Layer 6 of a small transformer language model trained on English Wikipedia (15 layers, counted from 0, width 96).
A neuron's activation on a vector x is GELU(gate . x) times (in . x), where the dot is the dot product.

Input weights of the MLP neurons that the questions are about. A number n stands for (n - 128) times 0.0084.
n46 gate: 126, 132, 134, 94, 96, 150, 142, 179, 99, 131, 125, 115, 138, 139, 184, 113, 116, 158, 121, 104, 103, 122, 138, 126, 91, 139, 101, 158, 73, 154, 165, 165, 156, 133, 159, 126, 121, 176, 92, 98, 162, 107, 139, 117, 145, 92, 155, 105, 170, 144, 79, 140, 110, 109, 125, 126, 124, 81, 168, 119, 144, 106, 158, 98, 84, 70, 145, 113, 187, 225, 75, 68, 103, 169, 163, 46, 116, 144, 57, 102, 178, 112, 139, 146, 159, 90, 95, 110, 215, 142, 138, 97, 149, 153, 149, 86
n61 gate: 140, 73, 104, 140, 111, 142, 105, 124, 155, 78, 127, 167, 146, 91, 133, 139, 102, 130, 140, 132, 107, 123, 116, 130, 153, 84, 156, 113, 86, 124, 162, 158, 105, 128, 85, 128, 115, 134, 101, 89, 109, 174, 148, 131, 93, 86, 225, 176, 154, 138, 157, 116, 89, 128, 147, 134, 174, 151, 159, 156, 153, 175, 169, 153, 161, 108, 125, 95, 143, 152, 135, 99, 173, 159, 113, 139, 147, 90, 117, 145, 117, 142, 88, 149, 176, 157, 102, 92, 133, 121, 21, 84, 182, 157, 105, 181
n96 gate: 73, 114, 87, 177, 111, 152, 93, 176, 112, 82, 148, 118, 130, 128, 120, 192, 108, 90, 149, 95, 155, 170, 128, 142, 97, 190, 109, 155, 126, 105, 111, 112, 190, 102, 102, 96, 100, 147, 127, 138, 108, 125, 139, 169, 137, 98, 150, 68, 114, 150, 111, 99, 124, 87, 170, 160, 139, 106, 141, 119, 74, 184, 66, 191, 100, 137, 152, 151, 151, 104, 70, 130, 143, 113, 123, 185, 92, 140, 156, 145, 110, 131, 92, 128, 135, 135, 141, 125, 122, 150, 100, 186, 84, 88, 160, 146
n111 gate: 101, 145, 84, 77, 63, 94, 78, 81, 97, 203, 110, 172, 84, 104, 116, 144, 148, 147, 95, 213, 138, 167, 160, 121, 82, 202, 182, 129, 82, 110, 138, 159, 132, 190, 164, 83, 137, 112, 138, 174, 144, 108, 150, 111, 113, 155, 187, 96, 167, 103, 196, 135, 119, 72, 42, 179, 109, 137, 143, 138, 133, 112, 162, 156, 152, 144, 78, 104, 130, 168, 131, 126, 67, 69, 83, 79, 93, 151, 98, 130, 116, 133, 130, 107, 147, 97, 146, 93, 157, 82, 145, 149, 48, 115, 159, 84
n112 gate: 91, 121, 140, 85, 171, 117, 159, 133, 103, 89, 154, 152, 90, 42, 180, 123, 132, 137, 182, 134, 98, 110, 145, 136, 187, 121, 124, 43, 91, 93, 61, 108, 135, 176, 126, 225, 121, 130, 128, 74, 100, 182, 80, 99, 155, 125, 116, 111, 163, 156, 158, 107, 144, 134, 112, 62, 100, 72, 178, 155, 139, 73, 129, 108, 172, 162, 104, 150, 169, 184, 190, 151, 169, 124, 156, 111, 100, 124, 120, 162, 115, 131, 127, 136, 129, 156, 113, 187, 140, 85, 118, 180, 87, 96, 94, 152
n158 gate: 151, 109, 126, 172, 162, 97, 196, 168, 53, 136, 181, 212, 150, 187, 137, 92, 125, 120, 140, 93, 170, 106, 129, 158, 135, 170, 93, 135, 109, 123, 146, 126, 150, 139, 85, 174, 78, 171, 148, 139, 103, 183, 117, 116, 95, 178, 135, 149, 140, 153, 129, 206, 139, 115, 99, 90, 112, 162, 115, 42, 155, 190, 73, 156, 181, 139, 173, 96, 157, 157, 72, 60, 136, 93, 132, 126, 111, 158, 127, 134, 80, 124, 119, 177, 109, 146, 85, 76, 89, 136, 170, 88, 155, 111, 107, 124
n46 in: 92, 132, 95, 158, 107, 97, 148, 152, 167, 102, 125, 118, 70, 199, 104, 194, 140, 107, 119, 105, 150, 112, 45, 108, 133, 106, 98, 110, 125, 134, 147, 162, 141, 156, 219, 73, 169, 149, 150, 168, 126, 40, 153, 149, 73, 105, 98, 91, 117, 129, 93, 58, 85, 139, 160, 202, 99, 120, 76, 138, 114, 149, 101, 182, 145, 133, 129, 79, 130, 79, 74, 185, 153, 154, 115, 142, 109, 154, 88, 141, 173, 132, 129, 123, 219, 166, 125, 132, 123, 204, 138, 185, 110, 103, 155, 118
n61 in: 143, 148, 167, 155, 111, 121, 97, 97, 150, 139, 111, 23, 75, 123, 203, 141, 121, 149, 135, 97, 143, 102, 90, 101, 196, 159, 65, 200, 162, 119, 206, 96, 192, 132, 137, 96, 109, 133, 121, 104, 88, 102, 95, 107, 141, 152, 111, 123, 54, 139, 118, 163, 172, 98, 153, 85, 91, 174, 73, 201, 78, 136, 121, 168, 103, 133, 128, 146, 143, 105, 140, 92, 170, 115, 143, 104, 129, 119, 127, 161, 161, 128, 85, 195, 152, 115, 130, 112, 99, 76, 120, 119, 141, 128, 107, 155
n96 in: 114, 88, 145, 177, 140, 107, 160, 149, 93, 141, 142, 96, 188, 143, 123, 120, 58, 117, 182, 95, 113, 143, 116, 168, 97, 151, 61, 146, 120, 114, 71, 126, 126, 111, 174, 163, 150, 136, 96, 169, 59, 57, 158, 107, 110, 82, 116, 94, 184, 146, 104, 127, 141, 107, 182, 114, 200, 47, 128, 171, 124, 143, 109, 174, 57, 113, 169, 134, 98, 100, 100, 117, 113, 113, 150, 108, 154, 118, 138, 70, 185, 157, 67, 122, 170, 119, 152, 80, 98, 132, 93, 179, 129, 137, 124, 123
n111 in: 105, 50, 70, 124, 103, 178, 64, 122, 125, 110, 95, 211, 169, 108, 112, 157, 99, 147, 70, 135, 183, 153, 123, 125, 107, 74, 159, 138, 119, 142, 138, 159, 160, 86, 156, 36, 158, 101, 124, 105, 42, 213, 141, 231, 124, 157, 162, 85, 130, 99, 195, 131, 168, 112, 96, 120, 173, 146, 134, 134, 80, 174, 120, 155, 154, 176, 71, 124, 128, 170, 131, 124, 115, 115, 140, 170, 150, 118, 98, 182, 135, 102, 134, 134, 80, 109, 152, 113, 205, 69, 142, 122, 102, 162, 156, 108
n112 in: 185, 129, 192, 108, 98, 204, 128, 100, 116, 120, 121, 138, 102, 145, 141, 118, 100, 90, 158, 129, 155, 95, 126, 146, 152, 81, 202, 191, 206, 141, 171, 96, 161, 61, 118, 143, 160, 181, 150, 155, 134, 117, 120, 99, 164, 142, 49, 146, 118, 84, 140, 136, 144, 103, 122, 26, 136, 142, 155, 175, 208, 96, 133, 123, 112, 140, 104, 127, 151, 180, 128, 154, 189, 143, 127, 106, 151, 117, 79, 117, 111, 159, 127, 187, 187, 148, 168, 89, 102, 62, 95, 112, 67, 148, 110, 97
n158 in: 137, 249, 129, 146, 118, 189, 136, 98, 104, 134, 145, 180, 82, 129, 123, 175, 64, 83, 91, 100, 137, 148, 93, 108, 212, 158, 136, 59, 82, 78, 117, 72, 116, 160, 98, 131, 70, 139, 98, 94, 113, 95, 92, 130, 125, 130, 155, 89, 70, 110, 162, 126, 128, 132, 161, 100, 160, 92, 54, 61, 161, 147, 171, 132, 147, 131, 136, 161, 179, 229, 116, 153, 152, 110, 89, 62, 116, 148, 96, 141, 121, 132, 92, 99, 100, 173, 74, 155, 89, 95, 178, 103, 155, 112, 115, 144

Each question shows a token from some text and the vector x that enters the MLP there. A number n stands for (n - 128) times 0.022.

" thr": 93, 134, 139, 155, 88, 127, 113, 143, 108, 137, 104, 92, 81, 130, 114, 90, 136, 92, 48, 90, 156, 111, 135, 122, 154, 108, 98, 132, 169, 113, 154, 130, 146, 101, 162, 133, 141, 126, 155, 147, 139, 180, 71, 129, 140, 104, 135, 120, 120, 168, 141, 180, 130, 137, 157, 109, 108, 92, 131, 128, 115, 167, 131, 113, 157, 60, 119, 160, 106, 135, 136, 163, 141, 146, 124, 147, 109, 100, 120, 116, 129, 124, 161, 150, 104, 136, 161, 101, 83, 130, 166, 123, 157, 191, 82, 110
Which three neurons fire most, strongest first? n158, n96, n46

"e": 120, 169, 102, 128, 133, 90, 110, 142, 131, 124, 100, 164, 77, 155, 104, 153, 126, 120, 138, 139, 114, 118, 128, 94, 175, 125, 86, 157, 146, 87, 124, 163, 156, 131, 172, 107, 167, 151, 104, 118, 133, 169, 118, 96, 148, 121, 122, 171, 124, 125, 142, 125, 136, 134, 183, 108, 100, 111, 141, 154, 100, 142, 159, 149, 133, 113, 133, 79, 78, 149, 121, 138, 127, 167, 123, 186, 151, 147, 152, 121, 139, 134, 141, 135, 89, 135, 129, 144, 79, 95, 110, 76, 164, 150, 157, 147
The neuron with the highest activation: n61

" a": 122, 159, 118, 123, 105, 101, 97, 135, 98, 159, 117, 97, 129, 140, 93, 105, 156, 137, 138, 149, 108, 118, 121, 108, 128, 105, 105, 128, 158, 160, 109, 132, 164, 128, 169, 153, 133, 168, 110, 130, 131, 149, 124, 165, 138, 158, 163, 133, 145, 106, 159, 128, 122, 159, 160, 137, 145, 114, 122, 132, 106, 124, 103, 150, 97, 84, 144, 92, 63, 115, 157, 127, 159, 199, 150, 165, 90, 108, 132, 111, 149, 131, 128, 162, 117, 154, 169, 156, 79, 80, 149, 116, 145, 133, 138, 104
The neuron with the highest activation: n158

" but": 145, 180, 111, 136, 113, 102, 154, 114, 107, 107, 74, 101, 145, 100, 129, 123, 135, 138, 144, 134, 118, 118, 149, 92, 123, 133, 132, 181, 126, 114, 120, 116, 169, 129, 140, 144, 153, 109, 93, 105, 136, 75, 81, 108, 122, 116, 141, 171, 129, 171, 119, 122, 119, 155, 125, 138, 181, 69, 115, 120, 209, 128, 106, 142, 84, 118, 118, 133, 67, 151, 140, 139, 130, 150, 143, 137, 98, 154, 132, 142, 98, 108, 164, 122, 103, 153, 109, 134, 68, 106, 123, 117, 106, 100, 167, 122
Which three neurons fire most, strongest first? n111, n112, n61

" mis": 125, 131, 88, 134, 122, 94, 91, 110, 91, 141, 102, 80, 128, 132, 162, 92, 116, 141, 139, 104, 119, 86, 154, 122, 121, 143, 86, 117, 153, 117, 129, 110, 145, 114, 145, 129, 126, 89, 157, 107, 125, 99, 113, 185, 163, 119, 166, 153, 125, 115, 132, 147, 139, 151, 158, 144, 180, 117, 143, 122, 181, 96, 108, 103, 159, 79, 163, 116, 80, 164, 156, 182, 115, 123, 126, 163, 118, 88, 84, 85, 121, 161, 153, 132, 90, 118, 104, 157, 87, 125, 175, 121, 126, 154, 132, 117
Which three neurons fire most, strongest first? n111, n112, n61

"25": 69, 140, 117, 139, 169, 108, 153, 140, 144, 133, 53, 104, 124, 129, 84, 165, 129, 163, 142, 115, 165, 117, 128, 99, 126, 113, 94, 131, 111, 156, 154, 75, 169, 158, 157, 144, 149, 112, 149, 131, 161, 173, 129, 138, 90, 98, 149, 137, 120, 100, 153, 167, 95, 132, 131, 156, 121, 103, 134, 80, 120, 123, 111, 148, 81, 128, 128, 98, 73, 88, 182, 192, 142, 114, 146, 151, 163, 163, 102, 128, 170, 109, 120, 126, 152, 132, 135, 150, 94, 111, 125, 80, 152, 129, 100, 135
Which three neurons fire most, strongest first? n112, n158, n111

"ly": 87, 137, 110, 110, 101, 100, 162, 144, 125, 125, 74, 91, 102, 111, 124, 116, 113, 146, 101, 103, 112, 85, 108, 128, 130, 160, 94, 205, 116, 137, 145, 113, 111, 107, 153, 123, 174, 126, 92, 112, 147, 115, 135, 83, 153, 133, 177, 151, 127, 125, 195, 161, 132, 128, 168, 126, 131, 115, 99, 147, 121, 126, 106, 125, 131, 132, 115, 157, 107, 138, 124, 179, 152, 173, 130, 169, 140, 108, 147, 111, 117, 140, 131, 113, 121, 108, 80, 183, 88, 116, 114, 121, 139, 102, 204, 117
Which three neurons fire most, strongest first? n111, n112, n96

" royal": 83, 153, 112, 147, 136, 131, 135, 150, 110, 88, 96, 96, 149, 149, 116, 72, 154, 99, 70, 81, 123, 166, 139, 110, 149, 122, 134, 148, 133, 124, 138, 126, 118, 113, 190, 108, 99, 101, 133, 150, 145, 115, 117, 175, 137, 138, 144, 127, 139, 123, 153, 155, 144, 117, 165, 89, 158, 115, 119, 121, 111, 98, 131, 159, 153, 113, 98, 117, 79, 138, 179, 152, 134, 190, 144, 182, 131, 93, 129, 118, 101, 120, 161, 163, 120, 124, 160, 175, 88, 89, 132, 137, 136, 160, 103, 107
Which three neurons fire most, strongest first? n96, n158, n46

" Sen": 111, 170, 139, 100, 102, 90, 124, 130, 97, 121, 94, 147, 149, 121, 138, 104, 120, 78, 118, 157, 123, 152, 133, 113, 176, 104, 87, 144, 131, 124, 120, 96, 147, 93, 132, 154, 151, 132, 140, 134, 140, 110, 103, 214, 167, 127, 143, 127, 164, 128, 119, 148, 148, 104, 160, 139, 120, 91, 126, 124, 185, 104, 119, 103, 123, 135, 140, 127, 74, 105, 144, 183, 93, 145, 115, 207, 111, 111, 116, 103, 101, 101, 156, 115, 106, 154, 107, 109, 83, 109, 103, 118, 135, 126, 143, 112
Which three neurons fire most, strongest first? n61, n111, n112

" was": 95, 132, 116, 112, 129, 140, 108, 102, 150, 89, 112, 120, 92, 90, 106, 84, 149, 164, 148, 107, 104, 114, 110, 124, 119, 121, 117, 150, 143, 109, 137, 119, 153, 137, 166, 128, 182, 134, 132, 152, 118, 180, 98, 151, 147, 134, 136, 176, 115, 146, 162, 143, 133, 154, 168, 176, 122, 110, 136, 137, 140, 140, 130, 141, 89, 82, 137, 145, 69, 155, 150, 106, 135, 177, 132, 178, 106, 107, 94, 128, 78, 121, 115, 139, 165, 150, 130, 164, 75, 128, 150, 142, 128, 96, 180, 108
The neuron with the highest activation: n61

"ped": 119, 163, 79, 127, 148, 162, 123, 80, 157, 122, 89, 106, 103, 119, 144, 142, 90, 88, 151, 99, 135, 132, 143, 88, 137, 108, 93, 191, 169, 128, 144, 40, 126, 129, 171, 115, 136, 150, 185, 126, 133, 158, 111, 91, 161, 123, 170, 152, 123, 150, 188, 176, 96, 159, 148, 80, 121, 128, 115, 113, 131, 159, 132, 170, 153, 103, 140, 119, 69, 144, 117, 99, 128, 154, 119, 160, 162, 153, 129, 136, 137, 89, 133, 126, 114, 122, 109, 127, 84, 117, 146, 124, 128, 108, 138, 119
The neuron with the highest activation: n158

" house": 118, 127, 100, 141, 141, 152, 108, 122, 165, 131, 105, 97, 109, 156, 115, 143, 126, 117, 101, 112, 119, 159, 141, 119, 135, 132, 77, 207, 135, 104, 144, 165, 111, 130, 172, 118, 142, 108, 138, 125, 137, 125, 108, 146, 149, 126, 153, 158, 134, 114, 153, 128, 133, 168, 128, 140, 153, 135, 133, 163, 94, 169, 123, 140, 163, 96, 126, 80, 47, 127, 158, 199, 105, 156, 140, 188, 170, 112, 84, 135, 72, 106, 134, 147, 124, 123, 124, 190, 87, 116, 121, 114, 135, 165, 103, 106
Which neuron fires most, and how strongly? n61, at about 1.1

" of": 103, 142, 118, 142, 116, 127, 104, 83, 103, 90, 102, 120, 117, 167, 122, 112, 107, 141, 113, 117, 106, 89, 157, 142, 116, 90, 103, 165, 144, 128, 107, 113, 140, 142, 156, 117, 161, 116, 139, 174, 131, 118, 91, 164, 130, 109, 146, 166, 141, 152, 182, 156, 107, 127, 126, 115, 108, 128, 134, 133, 139, 97, 136, 104, 116, 111, 151, 137, 121, 127, 156, 153, 146, 175, 159, 160, 109, 154, 134, 168, 131, 102, 147, 103, 136, 144, 150, 142, 60, 138, 152, 136, 146, 132, 124, 112
Which neuron fires most, and how strongly? n158, at about 0.12

" Council": 112, 161, 72, 152, 160, 166, 131, 153, 148, 116, 78, 107, 137, 165, 115, 137, 131, 158, 87, 135, 105, 154, 127, 114, 144, 177, 108, 142, 149, 90, 102, 154, 137, 146, 153, 119, 128, 109, 139, 126, 127, 123, 112, 183, 145, 114, 127, 182, 151, 105, 163, 124, 134, 170, 149, 135, 175, 86, 138, 153, 127, 144, 134, 163, 108, 129, 137, 101, 116, 104, 146, 184, 130, 194, 126, 210, 168, 161, 98, 138, 61, 105, 163, 99, 115, 113, 112, 138, 98, 156, 117, 106, 113, 137, 119, 103
Which three neurons fire most, strongest first? n112, n61, n158

"of": 116, 132, 122, 142, 100, 118, 117, 111, 119, 145, 81, 177, 130, 132, 90, 157, 100, 139, 129, 119, 145, 110, 152, 84, 160, 158, 67, 151, 124, 135, 95, 109, 165, 136, 187, 123, 96, 142, 158, 110, 114, 138, 90, 135, 139, 90, 135, 161, 173, 140, 151, 132, 118, 116, 145, 124, 159, 81, 129, 156, 107, 130, 155, 163, 94, 155, 157, 135, 131, 112, 145, 120, 148, 142, 125, 181, 116, 126, 99, 115, 179, 107, 161, 143, 119, 123, 80, 168, 90, 157, 154, 77, 127, 135, 91, 119
Which neuron fires most, and how strongly? n96, at about 1.7

"van": 147, 123, 140, 127, 82, 115, 108, 146, 163, 84, 10, 116, 105, 146, 82, 108, 132, 119, 121, 137, 116, 119, 157, 132, 130, 113, 98, 158, 119, 151, 127, 110, 143, 101, 208, 117, 119, 136, 172, 162, 148, 171, 83, 164, 145, 92, 151, 139, 127, 86, 95, 126, 158, 112, 175, 102, 121, 87, 127, 148, 132, 91, 139, 141, 110, 91, 127, 141, 82, 106, 153, 121, 131, 162, 116, 151, 152, 112, 115, 107, 128, 140, 185, 154, 133, 94, 123, 144, 101, 114, 103, 109, 182, 91, 125, 136
Which neuron fires most, and how strongly? n46, at about 0.14

"bon": 135, 154, 109, 91, 91, 117, 97, 127, 170, 124, 82, 134, 111, 154, 119, 101, 85, 132, 118, 130, 131, 143, 152, 105, 148, 141, 122, 157, 132, 110, 167, 78, 110, 146, 178, 145, 127, 136, 142, 132, 180, 151, 83, 153, 143, 132, 141, 153, 114, 169, 167, 148, 117, 130, 159, 111, 108, 76, 113, 147, 112, 138, 96, 126, 113, 107, 127, 109, 104, 152, 172, 156, 112, 156, 106, 196, 165, 119, 124, 120, 129, 111, 126, 135, 172, 110, 118, 178, 84, 116, 94, 102, 148, 138, 121, 124
The neuron with the highest activation: n61

"back": 112, 122, 113, 105, 151, 85, 108, 116, 110, 135, 86, 116, 157, 119, 106, 123, 118, 133, 122, 76, 125, 111, 153, 102, 146, 141, 69, 157, 150, 109, 157, 185, 135, 154, 161, 128, 128, 153, 157, 82, 130, 100, 123, 145, 147, 99, 142, 162, 164, 128, 145, 147, 133, 105, 148, 101, 98, 88, 106, 130, 95, 123, 153, 122, 84, 83, 141, 110, 88, 126, 96, 156, 148, 123, 96, 173, 153, 97, 107, 113, 139, 87, 135, 116, 135, 116, 147, 137, 76, 132, 102, 71, 162, 112, 105, 100
Which three neurons fire most, strongest first? n61, n46, n158

" final": 115, 177, 44, 135, 164, 127, 153, 140, 138, 107, 65, 106, 125, 154, 91, 100, 106, 122, 165, 105, 132, 93, 151, 105, 142, 102, 140, 153, 157, 121, 143, 109, 136, 124, 154, 112, 140, 111, 179, 143, 120, 134, 100, 140, 128, 142, 163, 160, 134, 152, 125, 152, 141, 133, 173, 91, 174, 126, 98, 136, 140, 143, 131, 132, 143, 105, 100, 132, 98, 118, 202, 148, 141, 176, 124, 185, 143, 107, 151, 118, 97, 111, 141, 147, 145, 155, 154, 124, 86, 155, 157, 127, 131, 168, 138, 72
Which neuron fires most, and how strongly? n158, at about 0.21

" art": 98, 143, 111, 143, 118, 119, 126, 136, 144, 134, 116, 73, 159, 152, 131, 140, 136, 107, 88, 111, 113, 135, 114, 113, 146, 103, 127, 101, 150, 80, 133, 150, 135, 140, 158, 138, 128, 116, 128, 165, 125, 165, 78, 127, 121, 90, 132, 163, 81, 172, 171, 133, 129, 166, 129, 114, 126, 119, 141, 116, 86, 141, 129, 148, 132, 75, 125, 128, 116, 117, 159, 178, 116, 179, 143, 188, 140, 159, 109, 122, 84, 100, 145, 123, 135, 108, 119, 145, 73, 126, 131, 103, 128, 140, 106, 91
Which neuron fires most, and how strongly? n112, at about 0.28